Layer 10 of a small transformer language model trained on English Wikipedia (16 layers, counted from 0, width 96).
A neuron adds its activation times its output weights to the MLP's output. To switch it off is to set its activation to zero at one token and run the rest of the model.

Output weights of the MLP neurons that the questions are about. A number n stands for (n - 128) times 0.0057.
n3: 162, 154, 108, 127, 140, 127, 104, 144, 158, 143, 142, 133, 92, 124, 195, 108, 108, 127, 114, 83, 127, 142, 154, 127, 133, 101, 114, 119, 127, 122, 126, 156, 110, 150, 83, 109, 146, 114, 164, 107, 190, 55, 120, 97, 167, 165, 132, 74, 131, 151, 154, 173, 149, 81, 154, 139, 67, 130, 144, 152, 146, 116, 108, 85, 166, 47, 125, 126, 132, 148, 117, 147, 96, 135, 48, 136, 105, 123, 154, 105, 136, 114, 169, 121, 111, 141, 202, 141, 77, 173, 123, 100, 125, 148, 164, 152
n15: 93, 130, 153, 99, 119, 145, 159, 153, 167, 133, 153, 166, 96, 112, 86, 97, 105, 88, 129, 99, 129, 123, 86, 129, 147, 113, 91, 122, 158, 171, 123, 90, 171, 120, 128, 126, 159, 143, 68, 70, 88, 123, 169, 169, 144, 98, 125, 248, 138, 136, 122, 111, 153, 137, 140, 119, 146, 107, 56, 134, 210, 149, 142, 177, 123, 133, 83, 132, 133, 111, 70, 112, 38, 121, 62, 175, 147, 156, 77, 113, 141, 126, 145, 162, 107, 178, 126, 159, 111, 174, 120, 169, 95, 123, 164, 105
n16: 70, 143, 107, 117, 141, 155, 149, 162, 112, 126, 175, 142, 70, 139, 100, 135, 105, 140, 143, 127, 95, 93, 152, 128, 128, 125, 164, 117, 153, 77, 110, 97, 107, 145, 72, 67, 173, 87, 148, 113, 151, 121, 116, 109, 156, 148, 165, 87, 137, 144, 81, 118, 135, 194, 187, 148, 116, 148, 139, 88, 141, 147, 138, 84, 136, 87, 123, 132, 147, 126, 82, 124, 115, 173, 166, 97, 157, 153, 164, 115, 90, 117, 163, 88, 131, 113, 159, 110, 145, 130, 99, 157, 159, 155, 141, 108
n20: 100, 156, 125, 185, 150, 152, 132, 144, 111, 137, 151, 155, 158, 155, 76, 101, 133, 139, 88, 113, 145, 67, 118, 164, 150, 155, 151, 148, 129, 121, 155, 177, 137, 107, 112, 103, 123, 127, 52, 172, 76, 69, 117, 126, 96, 114, 133, 139, 133, 117, 67, 159, 55, 115, 112, 95, 109, 185, 143, 61, 129, 125, 120, 121, 124, 113, 127, 144, 75, 164, 79, 183, 181, 197, 131, 157, 149, 97, 154, 148, 142, 135, 152, 130, 130, 76, 139, 121, 162, 148, 116, 102, 172, 128, 125, 109
n74: 84, 157, 130, 129, 93, 100, 111, 122, 90, 113, 138, 156, 109, 143, 153, 140, 134, 139, 130, 138, 90, 110, 164, 107, 129, 141, 130, 163, 135, 72, 113, 141, 138, 154, 113, 152, 147, 74, 155, 142, 142, 82, 89, 57, 111, 132, 117, 113, 112, 96, 129, 122, 103, 122, 169, 108, 152, 151, 166, 104, 136, 114, 126, 146, 191, 114, 172, 118, 110, 149, 108, 99, 122, 143, 153, 183, 147, 67, 144, 120, 127, 152, 183, 115, 154, 135, 121, 113, 164, 160, 150, 138, 98, 118, 146, 66
n93: 141, 113, 156, 130, 149, 111, 108, 145, 96, 138, 111, 181, 76, 79, 222, 132, 163, 139, 135, 136, 151, 108, 71, 115, 118, 138, 185, 169, 170, 149, 123, 87, 97, 196, 122, 121, 169, 168, 95, 83, 112, 41, 143, 108, 118, 197, 123, 101, 101, 159, 118, 98, 121, 158, 139, 129, 128, 138, 224, 108, 114, 118, 63, 94, 116, 112, 71, 93, 159, 133, 106, 79, 95, 120, 120, 160, 161, 87, 114, 181, 78, 92, 169, 132, 149, 177, 135, 93, 176, 154, 124, 177, 95, 148, 96, 133
n94: 67, 115, 132, 105, 125, 159, 155, 155, 139, 93, 154, 115, 150, 158, 80, 148, 96, 154, 54, 113, 80, 123, 129, 101, 91, 152, 145, 166, 118, 132, 114, 132, 160, 108, 98, 136, 148, 143, 153, 96, 129, 155, 95, 129, 121, 117, 158, 156, 116, 133, 203, 126, 140, 105, 119, 112, 118, 134, 124, 109, 113, 128, 127, 112, 112, 110, 126, 64, 128, 90, 97, 140, 125, 150, 124, 135, 136, 193, 166, 152, 165, 140, 124, 146, 145, 119, 159, 80, 145, 119, 155, 144, 133, 171, 109, 101
n167: 118, 176, 89, 120, 114, 146, 141, 137, 163, 73, 149, 86, 130, 162, 56, 100, 162, 119, 134, 158, 88, 119, 154, 141, 115, 115, 126, 98, 187, 125, 151, 153, 137, 104, 111, 84, 106, 104, 190, 115, 165, 141, 132, 124, 107, 160, 120, 144, 120, 108, 112, 83, 117, 145, 73, 134, 104, 130, 83, 112, 114, 136, 144, 126, 130, 153, 114, 106, 166, 116, 199, 99, 168, 126, 159, 171, 139, 123, 171, 121, 146, 128, 127, 107, 96, 181, 91, 140, 158, 78, 104, 153, 149, 109, 123, 151
n181: 151, 100, 101, 66, 167, 108, 88, 148, 164, 108, 156, 96, 172, 108, 99, 140, 169, 117, 86, 113, 82, 116, 140, 151, 100, 141, 95, 132, 159, 162, 134, 116, 127, 147, 172, 159, 157, 137, 141, 144, 136, 128, 89, 151, 101, 147, 143, 120, 154, 110, 140, 105, 104, 142, 151, 115, 80, 150, 121, 132, 129, 115, 121, 115, 157, 146, 101, 107, 121, 127, 126, 119, 136, 102, 160, 168, 106, 111, 170, 125, 128, 149, 106, 108, 129, 129, 137, 147, 133, 133, 115, 80, 154, 168, 125, 111
n182: 140, 72, 66, 89, 126, 99, 116, 147, 114, 139, 111, 102, 131, 127, 144, 140, 117, 135, 123, 152, 167, 155, 121, 138, 125, 162, 160, 151, 121, 153, 107, 96, 113, 155, 145, 136, 151, 127, 139, 140, 95, 162, 131, 111, 131, 122, 112, 132, 93, 126, 112, 120, 145, 120, 95, 153, 134, 173, 88, 153, 119, 157, 137, 157, 192, 105, 134, 116, 90, 182, 112, 146, 61, 86, 111, 146, 125, 169, 162, 152, 175, 123, 132, 131, 95, 122, 85, 144, 157, 124, 117, 87, 106, 143, 124, 96
n211: 135, 155, 146, 142, 125, 142, 103, 104, 97, 177, 143, 124, 100, 159, 137, 122, 128, 125, 131, 178, 121, 130, 124, 126, 140, 138, 157, 92, 121, 101, 161, 105, 123, 134, 88, 115, 102, 137, 131, 143, 110, 104, 97, 127, 143, 125, 127, 129, 92, 142, 132, 122, 124, 152, 128, 109, 122, 91, 108, 153, 140, 128, 171, 155, 144, 90, 96, 127, 127, 187, 155, 121, 105, 105, 151, 169, 131, 55, 125, 140, 153, 154, 120, 121, 163, 138, 100, 91, 162, 143, 114, 137, 110, 136, 97, 114
n227: 188, 174, 144, 157, 126, 58, 112, 123, 125, 140, 91, 154, 83, 111, 183, 90, 95, 91, 152, 137, 159, 144, 101, 103, 130, 112, 109, 117, 98, 124, 104, 112, 120, 105, 135, 152, 168, 103, 171, 155, 95, 97, 98, 60, 127, 208, 105, 65, 122, 137, 162, 83, 120, 144, 186, 153, 190, 187, 59, 78, 176, 123, 63, 80, 186, 138, 142, 123, 194, 161, 147, 91, 135, 212, 61, 159, 178, 114, 151, 140, 147, 174, 118, 127, 168, 105, 154, 139, 102, 176, 85, 98, 33, 176, 110, 100
n250: 88, 125, 99, 121, 124, 141, 108, 195, 153, 91, 85, 134, 123, 123, 117, 164, 147, 144, 118, 127, 144, 118, 149, 154, 72, 151, 153, 142, 154, 129, 136, 110, 134, 117, 125, 173, 118, 173, 118, 143, 142, 130, 125, 138, 79, 198, 176, 110, 130, 141, 179, 112, 82, 93, 122, 119, 80, 71, 122, 123, 157, 105, 133, 68, 158, 142, 133, 157, 86, 155, 127, 94, 127, 87, 115, 106, 139, 88, 147, 127, 155, 133, 139, 119, 151, 160, 123, 104, 190, 109, 98, 163, 126, 163, 103, 105
n266: 127, 128, 149, 97, 185, 171, 158, 105, 68, 164, 127, 141, 107, 131, 201, 134, 108, 129, 139, 108, 131, 49, 119, 134, 130, 78, 143, 80, 169, 92, 145, 116, 167, 119, 180, 177, 136, 97, 106, 144, 126, 191, 70, 148, 86, 105, 153, 170, 87, 159, 143, 152, 166, 97, 106, 119, 145, 114, 89, 116, 180, 139, 76, 119, 79, 119, 78, 112, 119, 110, 100, 87, 122, 178, 195, 119, 118, 111, 143, 132, 120, 92, 195, 90, 102, 124, 178, 109, 126, 137, 87, 145, 155, 185, 157, 88
n334: 185, 80, 99, 167, 173, 190, 98, 132, 162, 154, 123, 179, 98, 134, 73, 73, 211, 134, 89, 77, 127, 148, 113, 93, 127, 194, 111, 115, 167, 105, 103, 93, 123, 130, 141, 105, 157, 185, 246, 197, 64, 183, 134, 167, 138, 99, 102, 107, 129, 127, 126, 133, 180, 112, 106, 116, 94, 120, 115, 146, 143, 101, 156, 115, 100, 167, 116, 154, 91, 60, 107, 112, 126, 96, 176, 131, 54, 163, 94, 125, 130, 108, 112, 148, 132, 81, 87, 108, 189, 128, 120, 99, 140, 115, 158, 106
n362: 126, 112, 115, 171, 124, 127, 130, 82, 94, 156, 122, 173, 47, 167, 161, 120, 122, 127, 158, 148, 159, 91, 107, 139, 120, 87, 162, 130, 143, 151, 140, 168, 108, 106, 101, 147, 159, 120, 111, 122, 131, 68, 106, 109, 146, 131, 139, 107, 84, 106, 114, 115, 121, 122, 147, 149, 110, 109, 141, 128, 120, 71, 174, 177, 167, 112, 123, 154, 136, 155, 119, 122, 160, 137, 167, 202, 141, 84, 114, 152, 112, 107, 145, 144, 108, 120, 105, 97, 179, 93, 107, 164, 122, 99, 139, 131

Each question names a token from some text and the token that comes next. It shows the activations a of the neurons there, in the order above. A number n stands for (n - 128) times 0.024.

Then comes g, the gradient of the next token's log-probability with respect to the MLP's output, scaled to length 1. A neuron's effect is roughly proportional to its activation times (output weights . g). A number n stands for (n - 128) times 0.0032.

" and", then " that"
a: 122, 132, 121, 125, 143, 128, 121, 121, 129, 121, 122, 122, 123, 126, 127, 155
g: 166, 140, 130, 172, 124, 97, 130, 97, 120, 150, 128, 154, 115, 190, 182, 161, 116, 45, 132, 87, 177, 117, 162, 177, 118, 129, 106, 205, 123, 230, 171, 148, 79, 94, 127, 160, 78, 118, 137, 133, 76, 113, 135, 68, 112, 164, 114, 68, 144, 162, 152, 124, 105, 140, 149, 147, 106, 160, 143, 120, 108, 92, 80, 129, 142, 126, 123, 86, 138, 127, 106, 73, 106, 102, 114, 139, 116, 180, 130, 134, 135, 169, 156, 107, 137, 143, 83, 100, 117, 144, 122, 151, 122, 144, 102, 78
Switching off which neuron hurts the next token most? n362

"ge", then "li"
a: 125, 122, 130, 126, 136, 124, 140, 129, 121, 158, 125, 128, 123, 121, 127, 134
g: 133, 103, 80, 93, 140, 61, 105, 79, 113, 129, 77, 131, 118, 134, 127, 150, 121, 153, 131, 172, 139, 134, 122, 82, 90, 104, 103, 99, 166, 162, 178, 145, 154, 105, 143, 160, 159, 113, 200, 168, 168, 176, 138, 114, 146, 160, 122, 91, 133, 93, 113, 92, 108, 143, 113, 81, 136, 207, 91, 138, 81, 120, 105, 142, 63, 125, 139, 96, 114, 123, 91, 142, 126, 105, 191, 201, 88, 137, 161, 119, 124, 173, 166, 168, 159, 100, 161, 135, 150, 100, 130, 178, 140, 107, 78, 110
Which two neurons, each switched off alone, lower its probability most, in order? n182, n15

" are", then " buildings"
a: 123, 127, 121, 121, 121, 125, 141, 122, 157, 122, 125, 122, 123, 125, 128, 169
g: 131, 122, 161, 83, 126, 143, 119, 173, 136, 142, 148, 65, 121, 181, 150, 156, 124, 148, 86, 159, 99, 110, 123, 100, 112, 75, 178, 114, 87, 45, 120, 156, 145, 105, 105, 111, 131, 148, 70, 71, 135, 89, 93, 167, 126, 96, 88, 119, 94, 110, 191, 114, 117, 87, 106, 143, 140, 108, 194, 135, 131, 118, 110, 91, 191, 153, 158, 154, 102, 157, 162, 164, 104, 162, 93, 131, 220, 136, 162, 112, 140, 170, 146, 166, 105, 146, 148, 109, 113, 82, 155, 116, 163, 125, 126, 132
Switching off which neuron hurts the next token most? n94

" Calle", then "r"
a: 123, 128, 144, 121, 121, 127, 122, 148, 126, 126, 154, 127, 128, 121, 137, 123
g: 89, 118, 178, 125, 132, 116, 136, 107, 127, 177, 124, 135, 186, 143, 121, 89, 153, 135, 95, 151, 176, 153, 96, 144, 161, 128, 96, 149, 170, 106, 144, 121, 92, 139, 56, 118, 146, 212, 118, 136, 80, 111, 120, 87, 104, 130, 158, 158, 151, 165, 164, 165, 170, 119, 112, 61, 100, 154, 64, 129, 141, 79, 156, 138, 173, 112, 102, 121, 107, 88, 65, 98, 109, 103, 154, 152, 120, 144, 81, 181, 124, 201, 148, 141, 97, 141, 143, 136, 145, 114, 119, 116, 115, 136, 48, 141
Which two neurons, each switched off alone, lower its probability most, in order? n211, n334

" of", then " national"
a: 121, 144, 126, 127, 124, 127, 124, 146, 122, 122, 130, 123, 121, 125, 127, 121
g: 144, 127, 97, 96, 146, 138, 171, 114, 84, 111, 113, 133, 153, 115, 107, 143, 129, 101, 59, 112, 77, 161, 145, 141, 97, 133, 145, 87, 140, 82, 177, 127, 106, 115, 113, 124, 130, 110, 130, 103, 179, 137, 206, 149, 126, 135, 80, 113, 158, 105, 129, 159, 171, 123, 70, 121, 151, 146, 80, 78, 124, 150, 99, 154, 156, 177, 116, 107, 126, 87, 111, 172, 249, 141, 140, 139, 81, 126, 125, 183, 162, 195, 141, 138, 155, 96, 83, 131, 172, 124, 104, 120, 116, 91, 105, 137
Switching off which neuron hurts the next token most? n167

" not", then " there"
a: 123, 152, 121, 122, 123, 127, 123, 122, 123, 127, 125, 123, 201, 140, 124, 182
g: 134, 93, 121, 164, 113, 141, 140, 108, 120, 99, 141, 129, 147, 174, 144, 141, 127, 115, 150, 191, 164, 88, 100, 121, 91, 127, 153, 193, 82, 134, 132, 146, 85, 94, 94, 119, 131, 172, 118, 114, 167, 116, 148, 106, 193, 181, 107, 117, 57, 128, 169, 101, 174, 136, 114, 129, 120, 89, 128, 88, 146, 109, 56, 129, 101, 126, 148, 175, 97, 135, 137, 101, 92, 163, 153, 161, 163, 141, 151, 128, 128, 136, 150, 147, 78, 150, 103, 106, 116, 70, 224, 72, 166, 140, 76, 95
Which two neurons, each switched off alone, lower its probability most, in order? n362, n250

" lands", then "cap"
a: 125, 149, 123, 125, 172, 125, 121, 127, 172, 121, 123, 126, 123, 141, 123, 139
g: 150, 125, 140, 124, 134, 85, 148, 103, 77, 98, 117, 138, 160, 106, 70, 116, 155, 181, 203, 150, 136, 140, 157, 105, 94, 96, 94, 97, 132, 98, 118, 47, 158, 187, 81, 95, 149, 98, 141, 165, 159, 118, 106, 97, 146, 160, 202, 110, 181, 103, 67, 143, 146, 143, 81, 104, 142, 153, 93, 163, 130, 131, 108, 160, 124, 110, 135, 122, 101, 130, 132, 128, 78, 134, 160, 143, 97, 77, 150, 120, 135, 167, 114, 95, 177, 79, 148, 138, 167, 116, 113, 192, 140, 117, 150, 181
Switching off which neuron hurts the next token most? n74

"de", then "light"
a: 126, 130, 156, 163, 149, 121, 126, 122, 121, 121, 123, 128, 128, 128, 126, 147
g: 107, 112, 92, 125, 153, 134, 135, 124, 139, 152, 109, 87, 115, 142, 143, 176, 89, 157, 134, 95, 106, 142, 191, 90, 130, 135, 98, 130, 114, 126, 161, 146, 152, 151, 73, 155, 155, 80, 121, 142, 200, 142, 84, 171, 32, 141, 120, 103, 145, 60, 134, 131, 99, 147, 162, 88, 113, 199, 167, 124, 127, 124, 166, 74, 131, 115, 111, 138, 97, 118, 113, 116, 150, 105, 116, 208, 166, 135, 71, 132, 118, 109, 162, 179, 68, 162, 140, 115, 144, 112, 109, 139, 102, 190, 146, 101
Which two neurons, each switched off alone, lower its probability most, in order? n74, n16

"ta", then "si"
a: 121, 126, 154, 128, 123, 128, 121, 125, 123, 122, 125, 127, 124, 122, 128, 122
g: 127, 165, 184, 132, 148, 78, 103, 143, 99, 150, 112, 144, 105, 108, 142, 86, 155, 124, 168, 116, 127, 52, 143, 77, 151, 135, 162, 144, 119, 105, 180, 117, 147, 166, 105, 100, 75, 158, 105, 155, 73, 101, 140, 159, 106, 136, 137, 84, 117, 182, 148, 130, 144, 138, 154, 141, 113, 134, 91, 135, 177, 145, 141, 66, 124, 78, 139, 128, 127, 133, 61, 51, 143, 166, 108, 200, 166, 155, 174, 158, 129, 119, 84, 148, 115, 137, 111, 105, 124, 179, 163, 61, 152, 103, 144, 95
Switching off which neuron hurts the next token most? n16

" a", then " shot"
a: 121, 126, 121, 202, 165, 128, 142, 122, 137, 133, 124, 121, 121, 126, 127, 132
g: 116, 190, 171, 184, 187, 189, 122, 115, 129, 175, 103, 81, 102, 110, 189, 131, 146, 163, 120, 143, 142, 65, 144, 119, 172, 141, 134, 97, 148, 119, 161, 81, 135, 174, 166, 178, 95, 178, 135, 126, 81, 97, 124, 152, 97, 98, 127, 158, 116, 164, 129, 133, 130, 122, 109, 156, 103, 142, 128, 156, 101, 129, 93, 98, 91, 112, 101, 174, 129, 159, 166, 109, 157, 128, 155, 90, 118, 122, 107, 103, 61, 109, 157, 94, 84, 157, 61, 72, 98, 114, 148, 84, 106, 163, 134, 103
Switching off which neuron hurts the next token most? n20

" law", then " \""
a: 126, 124, 122, 123, 137, 123, 127, 121, 127, 121, 126, 128, 125, 134, 124, 123
g: 120, 107, 105, 148, 147, 126, 80, 107, 114, 105, 128, 138, 131, 158, 182, 105, 130, 128, 115, 58, 146, 103, 156, 193, 165, 106, 145, 159, 156, 130, 98, 126, 116, 105, 141, 99, 183, 111, 54, 178, 146, 156, 134, 101, 142, 106, 151, 127, 83, 78, 183, 144, 181, 117, 130, 134, 100, 60, 76, 129, 84, 102, 144, 127, 82, 159, 103, 134, 129, 157, 99, 150, 97, 223, 130, 130, 106, 84, 136, 174, 115, 121, 120, 107, 143, 187, 148, 167, 134, 141, 107, 149, 183, 75, 141, 119
Switching off which neuron hurts the next token most? n266

",", then " and"
a: 121, 136, 124, 208, 162, 127, 121, 123, 184, 123, 128, 160, 121, 133, 121, 128
g: 85, 207, 84, 47, 131, 108, 181, 137, 197, 132, 114, 145, 123, 89, 146, 160, 105, 106, 139, 132, 155, 116, 107, 96, 126, 123, 124, 99, 148, 137, 149, 136, 104, 98, 151, 89, 170, 165, 143, 74, 128, 151, 167, 173, 87, 139, 106, 108, 146, 103, 95, 104, 73, 209, 168, 134, 108, 173, 116, 156, 152, 129, 131, 99, 152, 111, 96, 127, 153, 180, 97, 76, 135, 108, 107, 101, 162, 158, 124, 149, 102, 121, 124, 206, 98, 144, 122, 124, 118, 127, 131, 122, 60, 177, 142, 102
Switching off which neuron hurts the next token most? n227

"mann", then "ered"
a: 128, 179, 123, 128, 122, 121, 164, 121, 125, 121, 121, 124, 121, 132, 126, 139
g: 174, 117, 158, 134, 136, 86, 108, 139, 142, 115, 137, 145, 194, 125, 84, 101, 173, 165, 135, 138, 134, 102, 120, 176, 133, 180, 84, 125, 193, 116, 163, 123, 174, 135, 133, 118, 126, 167, 140, 103, 81, 57, 141, 195, 129, 157, 127, 120, 101, 138, 85, 178, 89, 134, 174, 122, 126, 132, 150, 178, 131, 133, 155, 114, 123, 137, 37, 134, 67, 131, 96, 124, 120, 127, 61, 124, 131, 101, 116, 114, 93, 114, 99, 122, 171, 173, 120, 102, 111, 134, 185, 115, 141, 101, 46, 122
Which neuron, switched off, raises the next token's probability most? n94

" was", then " approved"
a: 155, 127, 123, 121, 124, 126, 122, 121, 185, 123, 131, 123, 133, 121, 127, 171
g: 175, 165, 127, 140, 142, 92, 118, 83, 113, 97, 150, 143, 78, 111, 68, 99, 117, 173, 118, 71, 114, 202, 174, 102, 131, 96, 104, 178, 105, 119, 160, 171, 160, 133, 161, 87, 138, 133, 170, 131, 99, 141, 178, 121, 140, 112, 109, 168, 178, 90, 149, 126, 148, 130, 150, 100, 123, 71, 90, 116, 128, 126, 143, 134, 157, 85, 132, 113, 95, 129, 104, 162, 127, 80, 56, 146, 78, 135, 216, 93, 107, 149, 155, 80, 159, 154, 131, 147, 152, 147, 164, 111, 80, 127, 161, 140
Switching off which neuron hurts the next token most? n3

"-", then " Mon"
a: 128, 121, 121, 218, 124, 121, 121, 129, 133, 121, 121, 121, 128, 148, 128, 122
g: 139, 181, 114, 114, 106, 136, 120, 140, 190, 100, 137, 142, 144, 140, 89, 102, 189, 110, 122, 119, 113, 168, 141, 106, 95, 150, 171, 43, 107, 100, 131, 167, 83, 131, 92, 164, 110, 119, 118, 73, 87, 113, 130, 119, 105, 105, 64, 180, 164, 169, 148, 163, 63, 107, 104, 164, 102, 177, 149, 107, 168, 107, 144, 143, 167, 157, 104, 180, 86, 80, 114, 166, 101, 138, 92, 103, 151, 116, 103, 110, 162, 145, 100, 211, 129, 141, 181, 139, 117, 150, 144, 117, 133, 142, 105, 106
Switching off which neuron hurts the next token most? n20

"omp", then "lete"
a: 164, 127, 138, 124, 122, 188, 123, 126, 125, 126, 124, 128, 126, 130, 127, 125
g: 158, 108, 93, 113, 143, 98, 82, 124, 113, 68, 152, 106, 132, 83, 177, 176, 175, 123, 90, 106, 160, 140, 85, 93, 116, 108, 164, 151, 152, 100, 108, 98, 196, 126, 141, 162, 108, 127, 120, 123, 149, 152, 108, 208, 133, 192, 166, 167, 70, 120, 133, 156, 122, 109, 145, 112, 145, 163, 126, 39, 108, 127, 118, 149, 111, 161, 141, 108, 135, 130, 111, 76, 126, 111, 106, 84, 142, 177, 76, 71, 117, 163, 150, 148, 95, 142, 172, 195, 171, 113, 154, 101, 125, 124, 121, 119
Switching off which neuron hurts the next token most? n93

" Me", then "\""
a: 124, 128, 169, 127, 139, 128, 121, 142, 122, 157, 149, 127, 127, 122, 124, 129
g: 79, 114, 137, 89, 122, 134, 134, 181, 164, 173, 132, 127, 124, 140, 164, 164, 162, 107, 56, 149, 109, 100, 94, 161, 173, 129, 143, 136, 131, 143, 111, 114, 81, 129, 139, 184, 164, 172, 106, 124, 105, 190, 175, 130, 118, 196, 106, 110, 149, 136, 135, 114, 152, 152, 97, 206, 137, 103, 105, 106, 123, 164, 82, 142, 119, 116, 113, 123, 122, 160, 137, 70, 152, 138, 133, 113, 93, 102, 62, 151, 102, 108, 172, 164, 104, 124, 66, 164, 173, 145, 81, 85, 91, 92, 108, 76
Which neuron, switched off, raises the next token's probability most? n16

" three", then " adult"
a: 121, 137, 121, 150, 147, 128, 126, 123, 123, 123, 123, 126, 124, 123, 122, 128
g: 114, 139, 112, 126, 94, 146, 134, 138, 145, 61, 121, 158, 153, 131, 80, 147, 129, 182, 140, 72, 96, 169, 144, 111, 59, 191, 94, 120, 114, 114, 92, 141, 85, 115, 113, 105, 101, 141, 180, 129, 197, 96, 122, 113, 155, 71, 127, 124, 114, 142, 171, 147, 50, 159, 158, 95, 140, 106, 105, 106, 150, 143, 129, 121, 164, 147, 124, 131, 86, 108, 116, 152, 149, 129, 173, 111, 154, 125, 135, 154, 110, 140, 97, 188, 128, 108, 147, 126, 88, 56, 205, 157, 200, 105, 132, 163
Switching off which neuron hurts the next token most? n266

" with", then " the"
a: 122, 161, 129, 182, 123, 126, 121, 135, 121, 123, 121, 122, 124, 121, 125, 142
g: 117, 54, 159, 135, 157, 119, 167, 139, 152, 163, 87, 86, 69, 192, 186, 141, 57, 79, 171, 135, 163, 79, 114, 121, 124, 150, 112, 186, 144, 169, 184, 106, 142, 149, 142, 143, 90, 188, 139, 143, 124, 127, 86, 154, 111, 127, 119, 142, 121, 127, 129, 127, 98, 137, 177, 119, 101, 114, 125, 145, 115, 106, 118, 95, 129, 150, 128, 141, 163, 113, 102, 82, 74, 104, 113, 167, 203, 173, 80, 109, 134, 113, 135, 111, 100, 130, 127, 190, 147, 116, 60, 105, 156, 110, 117, 103
Switching off which neuron hurts the next token most? n15

"O", then "bs"
a: 123, 126, 163, 123, 121, 128, 121, 121, 121, 121, 121, 121, 128, 121, 127, 162
g: 128, 121, 85, 68, 85, 152, 148, 121, 146, 111, 69, 146, 130, 131, 153, 144, 123, 107, 166, 117, 147, 159, 122, 74, 117, 134, 141, 95, 184, 119, 112, 110, 126, 132, 162, 94, 148, 140, 169, 148, 160, 130, 218, 135, 188, 145, 103, 99, 96, 104, 113, 122, 128, 75, 149, 128, 99, 95, 40, 144, 129, 167, 81, 107, 157, 107, 175, 143, 73, 146, 178, 122, 159, 94, 153, 131, 100, 124, 136, 92, 126, 87, 119, 142, 213, 112, 146, 136, 95, 89, 127, 175, 177, 176, 121, 124
Switching off which neuron hurts the next token most? n20

"er", then " on"
a: 124, 121, 134, 128, 137, 126, 162, 121, 121, 139, 127, 127, 124, 133, 124, 135
g: 144, 107, 111, 169, 108, 136, 181, 97, 77, 154, 129, 108, 134, 114, 179, 170, 130, 122, 139, 158, 101, 156, 45, 160, 141, 107, 163, 147, 105, 202, 109, 137, 107, 113, 111, 181, 149, 169, 172, 115, 103, 74, 167, 146, 136, 137, 125, 100, 86, 138, 82, 164, 144, 116, 156, 144, 108, 98, 110, 140, 107, 182, 89, 211, 119, 131, 118, 102, 130, 97, 136, 128, 69, 137, 136, 146, 105, 188, 152, 97, 155, 97, 140, 118, 76, 150, 76, 97, 72, 143, 126, 68, 132, 155, 113, 158
Switching off which neuron hurts the next token most? n182

" Haw", then "th"
a: 126, 128, 142, 125, 124, 126, 121, 122, 123, 127, 124, 126, 168, 125, 123, 121
g: 120, 94, 117, 75, 177, 120, 162, 131, 102, 155, 114, 120, 125, 90, 114, 151, 157, 143, 151, 88, 150, 119, 143, 132, 75, 140, 161, 116, 100, 89, 82, 119, 91, 129, 119, 112, 87, 141, 130, 187, 235, 90, 157, 143, 111, 121, 144, 136, 218, 163, 189, 87, 105, 161, 140, 79, 128, 121, 122, 127, 129, 126, 190, 123, 144, 166, 150, 99, 125, 84, 121, 86, 71, 102, 86, 169, 133, 139, 130, 116, 165, 107, 149, 85, 91, 178, 123, 121, 192, 108, 110, 99, 135, 136, 142, 152
Switching off which neuron hurts the next token most? n250

" as", then " having"
a: 124, 190, 121, 138, 122, 163, 122, 127, 192, 128, 126, 140, 143, 121, 124, 125
g: 162, 202, 205, 106, 85, 125, 171, 134, 138, 107, 117, 129, 102, 105, 142, 113, 94, 144, 117, 164, 113, 134, 164, 67, 110, 109, 87, 82, 148, 112, 84, 105, 101, 101, 124, 163, 82, 108, 166, 117, 143, 97, 175, 170, 73, 145, 130, 102, 114, 148, 74, 113, 155, 199, 159, 164, 151, 219, 143, 121, 156, 176, 102, 139, 156, 108, 157, 80, 98, 141, 100, 92, 149, 120, 155, 168, 145, 133, 141, 100, 135, 100, 111, 157, 167, 92, 124, 103, 118, 90, 174, 121, 94, 122, 105, 123
Switching off which neuron hurts the next token most? n227

" up", then " of"
a: 158, 177, 131, 122, 157, 128, 126, 122, 167, 124, 121, 136, 121, 125, 124, 122
g: 119, 105, 78, 76, 162, 153, 101, 130, 127, 103, 122, 113, 125, 127, 151, 70, 118, 104, 113, 107, 131, 145, 137, 132, 148, 80, 139, 139, 108, 129, 100, 224, 157, 143, 163, 147, 111, 126, 160, 160, 146, 170, 140, 100, 118, 145, 122, 117, 188, 105, 60, 85, 44, 160, 76, 118, 100, 173, 76, 119, 141, 159, 161, 100, 168, 142, 90, 167, 99, 95, 173, 83, 156, 85, 160, 150, 141, 126, 144, 145, 107, 177, 106, 177, 114, 129, 122, 136, 119, 152, 154, 125, 148, 197, 114, 80
Switching off which neuron hurts the next token most? n181

" directed", then " by"
a: 165, 123, 124, 122, 189, 124, 130, 122, 131, 126, 121, 121, 170, 121, 124, 150
g: 120, 117, 135, 121, 216, 112, 115, 152, 114, 164, 59, 135, 137, 122, 116, 134, 117, 135, 188, 88, 108, 131, 121, 138, 151, 117, 111, 72, 168, 106, 99, 136, 147, 187, 100, 95, 117, 133, 165, 144, 131, 77, 102, 36, 126, 131, 179, 122, 135, 111, 114, 131, 121, 157, 106, 104, 152, 133, 126, 168, 116, 92, 73, 98, 182, 135, 133, 170, 167, 80, 98, 164, 87, 169, 132, 105, 137, 65, 188, 98, 151, 132, 165, 152, 51, 108, 149, 175, 129, 143, 125, 152, 157, 121, 140, 148
Switching off which neuron hurts the next token most? n3

" into", then " at"
a: 122, 142, 134, 193, 166, 128, 123, 121, 121, 122, 121, 121, 121, 145, 125, 124
g: 129, 151, 128, 88, 140, 161, 136, 124, 64, 114, 126, 127, 139, 105, 148, 116, 131, 74, 60, 141, 129, 110, 103, 181, 153, 154, 207, 131, 112, 136, 103, 190, 89, 144, 96, 163, 130, 106, 106, 72, 158, 86, 179, 117, 155, 151, 145, 62, 112, 139, 106, 133, 120, 90, 156, 189, 149, 141, 101, 109, 162, 95, 122, 117, 102, 149, 116, 181, 96, 92, 123, 108, 134, 164, 137, 139, 105, 146, 114, 113, 148, 166, 143, 121, 118, 167, 91, 60, 94, 145, 189, 69, 171, 180, 173, 121
Switching off which neuron hurts the next token most? n20

" and", then " rate"
a: 121, 143, 122, 127, 130, 125, 121, 123, 180, 124, 121, 150, 124, 121, 125, 130
g: 106, 85, 179, 110, 127, 196, 154, 83, 152, 152, 139, 135, 153, 74, 135, 133, 114, 164, 70, 140, 98, 127, 102, 97, 142, 137, 129, 93, 146, 93, 160, 153, 197, 137, 159, 68, 90, 161, 178, 125, 172, 96, 117, 164, 138, 120, 113, 70, 131, 122, 71, 161, 97, 126, 98, 108, 105, 100, 70, 91, 144, 165, 170, 138, 129, 144, 169, 119, 139, 145, 94, 147, 222, 138, 151, 145, 105, 109, 157, 97, 103, 102, 104, 172, 140, 140, 135, 100, 120, 142, 141, 95, 116, 190, 87, 108
Which neuron, switched off, raises the next token's probability most? n227